Layer 8 of a small transformer language model trained on English Wikipedia (13 layers, counted from 0, width 128). Numbers have three digits each and are written without spaces.
A neuron's activation on a vector x is squared ReLU(weights . x), where the dot is the dot product.

Input weights of the MLP neurons that the questions are about. A number n stands for (n - 500) times 0.0017.
n39: 545570446464342481551628534486488662472534405357694605529389263584475415453515515359544546500423576586301537309331393609514515336627434264389506558485466561634517506567410500396538519538413477381376417497489327328397437568595529601372480320550286418529304245572477603516429547497568352372456556726688488477554459451532554491628509384508405476418527579369321406574625567459433503539583
n136: 560565521595390427235354640566526437622419541519602542678488641504620482575147511563358364438658676457469614582425423340525580404303444512527566752298543496535536606427516489631624524252503691530480415614610614541359511649673444634215767463426507577554818324662533667610514753242438608733526551666464394558290346527427231529554549598557528800393353588500534545324603488392463463564662
n142: 554354384618456473230489596573475530442507480249466617528389492493437452473379400507678433530597444559507538629719361642571529544418202572558606341201599647651287488619506616583417596308628582557408371454548596428358805375507802402510412444482423504452534565626182416573323472518608541515509657545500298413579428544516224584449695683469492574677331374441591523565522324293401513391544
n158: 708464561573620553540468507379461344645573519571663543476296396572551557376433511458479383349637652661602478646500847544453686705570373534639455550367277679525531580624521520507643062280490596620603387448503341468448753303576458321568460407570483413500365388525542527636597605420449537557562537519417404435323250507677307599554578650503658369540536534190460588553468543366642462543384
n294: 566260588572507430580638456592500330497478630438557392595496536530496507247313584249485500404360813407520690617532476275485590526393361545543383533394496481694496671376553544704465306507553596473558413440774411412492651726587477623472442635664776353445385374581470320465588622425604522479493601402694350754654357555441166264626430487387792666412426660411473450589421484408610451130195
n335: 454593464454378557643557551472481650354457479374684691635508436673512500532315685541610697591433690404469627450639461432586438337459546689535534508395580289539617554459510681556339321555472232413402555504554580424333478795680549318608593396455549459347759281603185593661378391332484453439517448668484511585378596372760528648872212649641642473478733589462407546523415512269302586485406
n355: 420588667600625760647398475506423382579484545470601475526264472285442318384447592500556575348624542580551444651606656313277513292451553227513575540362446419510303468423425459598509578313561356404570596438541354599483509411384566447527494578536585529652475506696572588412328651510624567333657604559468571349520458375698692494561393583484528568538517694260382292662415347599461503497503
n392: 548765507469630831378419699558552684513601716596523455493320504468408496547548482288485680619821543475435620548439685717412771292606400406654405733364316533621461580594359443480585480554391440226546492355566261334357443596584339618364538428299300489539453248414398558568385405378515567607490643437310586486522496489460571532632410512834461614496418587492534373500666492496703513530462
n438: 633666481653321750387612354488694419353628485477577401566260424298768453198375559542523668583578536631480483753573456607302547645507294528540572460412595633541417572400463370465390504606491565444359462432500558553507560401497549434461547542330507477376359506573467684570515533500476421628538535444401319545357402456536610535541336446440525653421373578311284537391588418302650313624425
n465: 568670474399372622419546491531420558660757494269374423515468439461666380458451451345665363487410425652421535647388626535503616532466408487540334357275474512604580550362564441301463474572497513528492358413492534552487535430696451668424540446558488361553552532478452466483326595547299465639668343669582587270472542484664533369519332480398438475415463775412553446445403421592536506385437
n510: 540519640300517768389687598585434490585445533382450415565197535507584604527344624392650793584835708621481569456654335458375373308413438364474558492321496436417532408711376553737497582600409504628263594475523530324320528763523475645550455489210709540546578496762449557540466485508587391472455419508480471464651644444564441646560681556660653545476751562548294575515489372456597720485640
n536: 474809677476484667325543620321739618448808378340391568693397518467679410326384676419513603608535572755433428627437412514345461677551396327421789603364508500442483341584646706409496805597306299690645736580535615297441500375567423654607601365521496581310638654578347212595425393229509574519394509386565710647617304443392537722553496744717772784422530606419570588340531376479873598356215
n572: 488358574717442683409535707439314536573710602419374665687392819549496383484531646325546444544663462429516613781405441548558665735473550423301500592551684425069459362605487345349770636549440701384439436458524493527262478585532301471412486489431390470396479585430169582486563550429320422695656431431314455717697553646383570597689344370559640528705527639559469454411642429565587535636290
n626: 481569748507621577518432616493348397419468562549151662623118555526500303424197511589508312378686426507426650590507581358414511787358458472492481361588543489461514512522490543596590274489448435485406321304483479281650468402481425603417741647321430519391737373489441542618590478504477384857570681341415537584508460739574423364477637562693709485608572825243485434617473473586596383355523
n628: 449349510389443591541665229699486551287459614382553500663396472477451567432557500450507462318678533539278412401700479694401599516413554653326609701617561332479225412480456510589550489510472277325491639573608292413408474503438517605445579556663470338523647481415513661506660303528388513341571398479258451379625457490471518372493401489714346687590432532537356344571514528306474576534569
n648: 504558564487540740373422378500550500597453646287463599486570169311596463511634514556451268493612490527573533558565384593419532412560379350579409354616429483464452361555488483425562253593598535589607405417569565454222510521507500457539493306213301406456281469589563733500422380496434235511656737429641528538550661377654572600721697427672417711770557670469605405610442351398657548317442
n650: 690434038371236630519621256355703557324743408270568508756508453391617492346588420611576483643462492688317585522530545521619668377488379099574496456541160591384411688716367612538667586508426395399607496599461429310441566613641436595293580504269500393485620356496504419407327424434613508630610551743552579410330526525601703614587374482745362529615439448358558403746533401564441474427558
n674: 500235473580745452382516442470708355434565478646496353592441089625521335221636472532585517479747444535333534447629666487335455500540455432525504579380612366517344518567577380354474297319656333589586487393579619456551720427454307515511572425264588357139410481500580351578574729171672438557543204359452508473293539661557288233504655390458677575427439509362331377775330268432242415565596
n675: 448437441607380652604466424541528584459539428644626542650670439334439513270456592558421436103496409500390460496513468622607629510459479449385514589517405698334388481500473566453437533547450515455460620628735576459292421479702480329292594453262473726487650375610537404431406503331229602456742618420695406567366322465433478427458427455650474486536500558489346408600454525555854631486613
n695: 434466557488516617599326481579573512314685662388334396676299562350418609538327441396536759497508690392256434543542594362450570406409411657497597407450768683537453393413583428559364454404563575586474483371594700507538720323378386661434423284581526393431542636467445518542440412365561525564488493357489417542418375325385422481466517339506718585519477553500547409441527372549468305570673
n697: 426636416243640383447451547419330480551671651504456444796496467391416280392423671414605507358825548378540559634436514588450293570465556355091579588454332562453510477661500436660687406531384629521363467665459348374555393640583503487368546304493379562493388540761344445481564375749329332425574625374481449418423597432359541715586472443523485522640549485492457442581396385451621513571525
n709: 575585433332575469375616309554450480571750538404583384393130530375440614319512438311558728604403801540620509509644619630287559445562208417508627653089580589590184455464626496610454313484447536483669384162537519421317659351457442621374738528414455231293522460575406755626321360603250273402654561430509476347529570534473442431394622586630398462658508478454593346562543560508757183525526
n717: 219598629424679653456366729454601580388500655473540461714301512545412409353557738511569592452495689429579585794563618480573344559626431187227598584343721244555208659496587482741635479249581258361667651579527521538653662607555466431581876545656273322408697578508530569589588473579668426591459641594467474455542537441529516582469519462354742528515589439373453553515539445358432503582587
n720: 525311594404445492198435517581635432522677410333523442342500294430508541458302525525504617621555447598320298445530507747218541590507267654507403571148417493474231642468588712585590414475463362649487369411519309522519535424579615647480674411511514447629515308445622714644434486381481434297414470542438256560609523548472554285422562555472508605338675786520415497489515571424364464691279
n749: 702364531595485686432673373281532318369519452552631496480234500301525557201356476448720408441557350352591454570533768555458439607452306296716484343344415504417512329426531589410556332359648509657514546271707441411272677428488596375603561476337338445624371655787599612519342692380592415461514673496388410574339739755592405504451533290592870512550455804345360440282278471580334507292463
n835: 571564516658333649318734528539534539396622492504487605795431381301639500540400500587529757465416533650465781262561560697301436448483668371407748231568392598677560350553551897389434608284419614588396383405660755345456460232491546595558610500500628389452442560150471701639412492397591388680555232611648431492651518543651248268414589587643464522795399844482414294471461491475574473369202
n848: 452381356382398663508698347548361602718760689487495460628174586521392525413590500423608608212404551475295722514453650532369412566761647413412572556218690327425251655412575455582584694386298537643335455322600540457568554349331778764381715534534581156604597201513172962508520491487370546407652604495583424395452367518589523357478692448800574624644465509452377384401504549431776457413594
n949: 569525530338438574396534576634438532465746469593645484439568377343632601610479397225757718651322429647479500414689571540448451625394424431434500253391559557596377466617560638474567644490430567428350390642518576555478563466645524727273571557483598300351504367483626707820390425457429550559515586475426430510338591542470430463412503616654798518677347511481419605334525507421585459618369
n953: 563561336655473560404503503435652474674507465440706422618196496385467480273476503507427554617746534547359478645522514694513525623649577574514490599371490613345386428510622627593503721463416390682665489521512213461214557545554396441567365445368404497460381369482652520568327361518609490466451844507564367714521463432447425405554401458766530475597303325331600435504593284598452424245536
n963: 523353486535439268511447518531378521458507424572730577496527294610476625624515447452526449512429544496547500459790577614461385636766458500531559332419356588442417451588566464404538553412448320428360492707745316127464457395551448617282475463220444441366556329371414555701510339558477547313576405767549537394576744496726112342400721734568423601500409548471177500451442639286500459386376
n985: 467406165444633397406644592613567413633562392385725273544527411657442682426562548536551473400392638561420562677432576458343613423690581590332511632572348431398415845460407539610340358489429520611448401543592442330365429559610207479405524211489475500316826415429475525575490672527221702222429469582456345310489523511584484543564530448377405644563522433317560473271738386493496621377546
n1022: 628435464518500488578306428503572401516679425549567385593512410308776262317459716430522570219474629602500582737551565375628530525344628492333533577523486635261486317832575658722493684474270374590430380298477307463422701493593623415603493372507500559500652518398426663441675161565484536585447747532504219678782579504553572657416568614514492565358376476463538611462688469388574493515442

Each question shows a token from some text and the vector x that enters the MLP there. A number n stands for (n - 500) times 0.019.

"y,": 459548527484486473516506500492476564577492525528462507457504497539504456481519392438427470473466470534471537531480524532492508485501486530481490467481530468546550466414459424440476539515483514496509559531132522572533380484495529558497471608493496458551479477465460505473493553519474517502488503502568494502495518474512486511463500534530496513534475471577493363453464515556444474497660
Which neuron lights up most? n465

" att": 453473489460565497434520516457469489461485393519543544537439487606495496497455455477454513553499539489464548495453404470576530429521447518505537556534481501428544404425474533487452575483492528521462502469453517541524366610453462445570446579463545449485358484546511559484521577596572584475425534420566542517502524544494571515461408479489554415455491414501587608546544623553516504506555
The two highest activations, in order: n953, n39

"st": 349520502467438493544482456579604538434603494499493549490556538487408547545486468481426495544479396530473490513483413539574450502530492614561558535522458464482481461548409496456485611519516461526447504421346478490493431519471413508538444573525453500478519538505570503508544451492411575461436492416457569544620550543443474416480419484484514432448526478606585501476530482513489495478515
Which three neurons fire most, strongest first? n628, n536, n572

" political": 444466583410466470482514502519533520555447431467443494519477482545412491579432445533450487525493510534498438408541476515447472413588548624485534462425515471450504518517428522474480471540424519479443533429348463507546403495487516478497482593501543575492477533465493520519501477539547541509366560526574488546471568452500622338404445484444500479394571525560490517425476549519553433519477
The most active neuron and its activation: n720, at about 31

" June": 579500465364515520549559506587452558530480567522381544542494517507461470587537455502491514506494544536554512471502523538589529437516523572564474545469515471576606454460408393509594594513407502449473439455419519540544399510398499547505466561482525493534536459517553537500537443508512573484439505481527607524579541477421597435480522418515433523541518483526600469527613589479552528460517
Which neuron lights up most? n392

"'s": 527445489521473438551502513563531465461521552441544477476487557529476551535494394535338524529460509511524445524516473505494445512513490585486506503491518496490524456494562511515497501532395495492523527466173441539536425495474481518442461553431541488413490630486486478488549479542519506442504547499525558474525586419451478462499405504468502474510426489556474474475510535569384474530502
Which neuron lights up most? n953

"ribut": 454460552602508434496552471583488545514420448463531392497440536493446508541598482518472479495549480559515469512516528516449462550475535512529482495457506428580616365473426393558465492524503517600500466475419429537577491485456378438525513559531472495531506508408561492580509524476537523480347486485548559488484558509448484351454523484489501425500514450535523605566415564548511425463487
Which neuron lights up most? n674

"ra": 478476590395456529526466494488449489536454508478518481502614539545332496512516494485417413520455558433528499554469516509468468457498498590478467517493479517505597501484457508467490492582407511479610500547419638538577391410483526490598406541548563510578403527412610501485541586478517544541473470500485533478493529400505503468522558504493516466483561416437497495509465566512613437496460
The two highest activations, in order: n158, n294

"ter": 494553543436544475468507459594410432561475489552442542495534539556530430492521469489460462513478548412485524551526391462515460422540522538490516479513486503541547520437427470417468519534462445449448569573322542448535395521404466517558482545534533563595513516520573521327532482444436486535402454490612552528523500536421466589514441510518457531483549501484552456489536526473530450489614
Which neuron lights up most? n697

"ur": 518476548397598406493497440513558425557477533520497487507470456480443561585477547431411574465432539512454504485538457467510514458583536610488586518544452441498533553464511518538427512475467403531561602511298499557534487505521479450554524556555573493541466579481549448497541514545506506418465513515580545511500454483498574456478420391507590459391472442597478499448568536478487490539514
Which neuron lights up most? n717

" first": 419440455514496501553508500569580545484540563588541549481556526485439567474503427539450583444464501531486456477507438522504441586553491552532560529522408516478504491490428520535502595485522550458413489403257519486538446499475425463541486651546459538450548543555572445463554506509483593488372470455493512486545537464480530417419559479505517488475494507572535535519482566470509437479544
The most active neuron and its activation: n628, at about 0.37

" Party": 526468518409468519527570560479517398492458377570456441486602486562360521538467421536437507484459504561531532430471537562459460441557528519460433475522473506520496491454452512477501569533494555431455528481336438490540465474447461539480415556536520523423442465517502552483542473528485533508425524466515526581471540416517633382470487482469463435477478477598472532396509495583390432548525
Which neuron lights up most? n39

"T": 517436558483405491511452465556488485457487485588449495495411540473390485449470455516476525479474477477502436448538502542608571509420501626516521497493495561562566461479446461511499534529509536540570517401376501580469473482465524391496486491534498495474387543543577475286495525464528504518389548365454551560489467494498532553505506520504526498464525502541558466431428587531396495472479
The most active neuron and its activation: n749, at about 14

"ric": 431541521515535443501528499535466522529433433578479497516462510652460561583439422480463528578485553493533498484518482636577489432479506589540529478486540522431502484454472502522505388583528465589479497436496460543591474593532507493498556496445500536546543510512512538528568436544516540481528486506532510481469576533506532609425490557474436460518475457604413545399399698532450480534531
Which neuron lights up most? n335

" for": 509476423502566391509492561566456587472437449479480527517495492452432534520511375521447535476432563473548450546470426455503536488469457553509468506479406469527514448487415509408441512491564545545485532492213491624397499438488499480546512576527476496484501509436582514509573495556484508487465512498571518527478534396444456536504559499461445460497489417551505557497488579517499481490475
Which neuron lights up most? n142

" par": 569515545478460430454472470515562468615456525492458573484471531564447493602530506458452487520471558522498477452443473395542447418402440529563508452493544562539543550428443385516511480535517532485539510503440528595527412532521470454532416549476458529503461484521547458414538490545528664476454571511558543478489500506437556568435516501571421538434470398581543592451518463375477449588522
The most active neuron and its activation: n136, at about 8.7

" received": 580436481554530485526454392517566516430446386524519464423495510540466538565514516490488467499507516488527464492612391579489578507498502552502511507460462444496577475442511501476481530544465490515406513510321422565532546429497488477534459588451527571450442656484539491432519529531540476516478590536471443533567567514420489466424520485489461479559474439521554518406496658524575523546547
Which neuron lights up most? n1022

" school": 536514508496450475499488376492510502508418457475544480542478484525433478522485450492334473507474453460543522476484528514469355494503505472505504492498505494536566527510475517470473517515455485421431510495295477560528414426455471509518504647538534538508489499506468508512553535606400550452449506477485490555515533485437453502446503542525498545469521493584512656334502530462442391563569
Which three neurons fire most, strongest first? n136, n438, n963

" con": 537401484376508419451543480468401518527551514512396504469468528469456519509468445492421487466524592542566452467534492523464546479469436520520507449518598519506599411491422420492473480491495517461536538491435505542534437540484518468623359535468482491531476475485461587513483561594415564506323498474559615500493529554474525495510524473425452480459565508565517545530553572482515489612411
Which three neurons fire most, strongest first? n709, n510, n572

" v": 478521487543460457492520424530502547534536421536490560576477478570365486538460428540496539542501576578489498412484415476528496450494455601539522461525490536588521472450433449517499475476537476467461497416416545615590424453474515440524488531474393561515423527461578544325597479575567485541386485507529540529578464491525482511366448485411471540555487512550476478526526495528530467451454
Which neuron lights up most? n835

" Sp": 501525597504521480462511529536510493562519521513544509400501477572369451575475433537432499569504509472493508509451382546619471389505512587527469493507489514518555534484407579456495470526435496438494472430526550585576475470433471439549462489514457502509371503526487496385483501471506550573533465487473513545569571436449614532365518463500486522527546412583444437408493471487374468470537
The two highest activations, in order: n392, n39

" a": 491450422540569421526501462500463406537491519530520522480491503524427541486593496464399548456475509504425459539484470542518525531512503598539532483488477458590588513484548528476486523493519529482457475505190445525547516424451527461523451575497462576457468491453507499487560450485491564461441492505469483420454567430441445509439408491509485345501497452482451538491443551458509464559480
The most active neuron and its activation: n158, at about 7.1

"ers.": 473539553466544434477510436471502527486466433484410497490452520462493522490528464472557475500493525481429449504530540494440497519522469604531509501456475467581493461457481491461515542566481501496555472499116525515531434437526456533505461582479544429526477541524476508569468475601499447508472527500578530500486518501502558510438521517571468472575518476456599510508478594488491441500518
Which neuron lights up most? n709

"at": 461381551500444448475489368537545474484443490571477440476468573515459506449465503453418496449421507411532565547520470539499432533506459497514526439533493473601565530514511443563549546533446468548419513565381518587557425459405498571506428613525543526527432516478599444451525512600562517522475530487572583554529481488425467414478526423500469523398522495558565492543439616449495458493496
Which neuron lights up most? n294

"aged": 454518505451531480547490448495572492470464474482551487428503492499465487544511475572547418525433433486457491489603472512496616500530478504463487461556398494489630473462440420448541506478435531520406528491323503514524544476430432539474529534551553567537448441455522474515528579591493542468435502500507429511580545556516525490368520502395428488512514437495482503431536653520512369481594
The two highest activations, in order: n985, n963

"\n": 465484469490580546511477569460502515612457449530415552443508414514485488435530520526531528518520473431503481494542517508556464508483489513562464508561547486535488537524422553459493591498478489514590492481216607524570376508403475485440485431487512466440451560575560450611501491513454498473466458463522536489508479480498518512471443518549402512533465514602627538463526501462513565511524
Which neuron lights up most? n536

"ism": 426461513443439458501525488587495489514391480533431449540563577523504460599381460594483503481468472553542497513470457487526476381508567545508530522473504426551430492461408505458525458541430587470454495537352470515511422535417418529431462561477506539480480538489498557401470471470421630526436540483620513491590512425415509470465498537472481455503582477536558525494531459564406437511459
The most active neuron and its activation: n136, at about 1.6

"A": 542472533454479567556406443509486408528434516668515487489516521472435422500521484522371524444526476476505457472535454589557482542502480634531484470505503525591594494463495515526484476461522504572569500509258519525583491446490546434509436570501455490483436559516479517418475569466449482485427518454469583484475456446543518540476490517430502482426515513519501471518454621521500455578461
The most active neuron and its activation: n158, at about 8.5

" polit": 546431491442474458433551422556445561546458416478496534504513498545422468618444566536503512511546479529580527437437453498445455415553474514593554433472509520524495491435386430529516559529477504518520494495441501530529390494505498489535422599465470555514406491487473512538589496490500532581399520481611511519511552507468675399470479506579482440455550422579508534461486582426500430581504
Which three neurons fire most, strongest first? n39, n510, n720

"-t": 429384514475431490503491439486531474495448412437501493551520548443327557416451520478445556553404441469452498500458476507531561473497471540487534483561514538505582430508517458538451539456483539578518473444500603458454466527451440365511485542450526558524457584504585451431511582479611486483373448456512488517515560454447454557498531525517550455443475399508577533409551546603483512465524
Which three neurons fire most, strongest first? n695, n749, n953

" g": 526507479555476459477486423507517438451525476552516462449454586532492487547505576542502590583490491461482419484549463571558466506513473594555494497580481529469580605396494348538458508516467597473579481460386533601523403463418444424529444484446446561523469417498531494381506511494441574501446549437531528533478466410467498517433469513411518467540538467470562620545534510499576445542518
Which neuron lights up most? n438

" p": 430430470538452450525476518449492534505548494475548559404463522599398526526496515456513550625466495501512455512471472571542483573512482541535567524491522506537547452492474430503441494490549466487513492448439523612559494500429475459587405514516448512536442476523511536362519457535547625505449536508578528426458447383499453531411478500449432485560512313537597619516467453485427502482525
The two highest activations, in order: n142, n953

"em": 476551543562521392538577461580520591527446561491434568508554445491429468619523489537456568480488484428500544418442499521594487554482554503515520349494593529534613432424450479487470534553487524447537505495423518465549502409432464526514469561489531526524435509489589534352591450519451578527473541462551535575571474438435565527547504453513537530542488470610542532443508560509500444499501
The most active neuron and its activation: n695, at about 3.4

"ia": 478539458451425458585511497454433490438415412440446533504582494498404459595492443433522458474401379516525502513537495509459533466516512540488484514505532495511558419465558534476510564590420493517483536501268548455567466520514465496500512535507545556488426451514506485533505525524413565496548487465508584503468550447435614472496501546511434496484548456597439437458484605599533426537448
The two highest activations, in order: n465, n949

" The": 502535558504517503499531508571537461485470527494474551446450497480491480535507542482301507479495485510498498534508497522456507550509477565545480521516547491496562475437541561508483545488536440537513500493070521541461435530490540450499439517521467470487478493525537501514539490528499595505423503508506522542497483494512513486430445488526497489507562477522525465493491507485466485468487
Which neuron lights up most? n953

"ently": 455434484487491502602536478523476502465512533526503465495513471577560466542523428528512430555495553514557496429498420478531445524523564564519498432443520515461522413395478504518410630506384516503469534463261520493481520531408606558442475598475424441494534517553597389526494557538478518409413497503512529492505513444458563499470440483518452514559496520572486576490552556469508522562514
Which three neurons fire most, strongest first? n949, n628, n510

"ly": 464419520487516477542467521516489458516556557464526537537575474507520533452538512622377445482475532492490399471502453400516478445535582548499519497474573480486547438430508501580417540503496614548437520493290562521573432547471509521494489611513453506528474567541537387463492523468533511443355404518528452458460504522492516541458459552480484531488413529519524445570560518484504379551505
The two highest activations, in order: n695, n136

"ic": 471455544512449402467491476574518423504455454497410474498536519499497542555496369565422594504507470537446427431492408575510474516488547565508506437484525477541526478513534468471545439558469467571355569525392463543576478528506541551498485561471546513538531476476534551531471550561516581514495497512522484462548563448421505463342520508380441491360514522594448561464501573512512377511469
The most active neuron and its activation: n720, at about 40

"t": 446409507460505473505573438523495529406474503548445481412469470576474579436564479580479480488527437426459460527590474562492575487475505547513473481520451497524578452498438525524481435490470500649403534484363524497518515515484477571491483535531618555521329535538543571357536540540511507441413516472529528526538468520463505386473502491462459450467520532494585498484484624484505476426571
Which three neurons fire most, strongest first? n294, n720, n628

" resp": 471463557505506498487497554571474608515516438468417455516443514497443412583490429486460451523588469482520515572488441555530488376488510556553475473508536483508607460455381451476494405512541444462387441464532447559564517511409537464535530542460480521511419525535398578510488517627555590482382461484580494537509562398525571460424493546496526427460565436541523589519461569506499472463485
Which three neurons fire most, strongest first? n510, n142, n335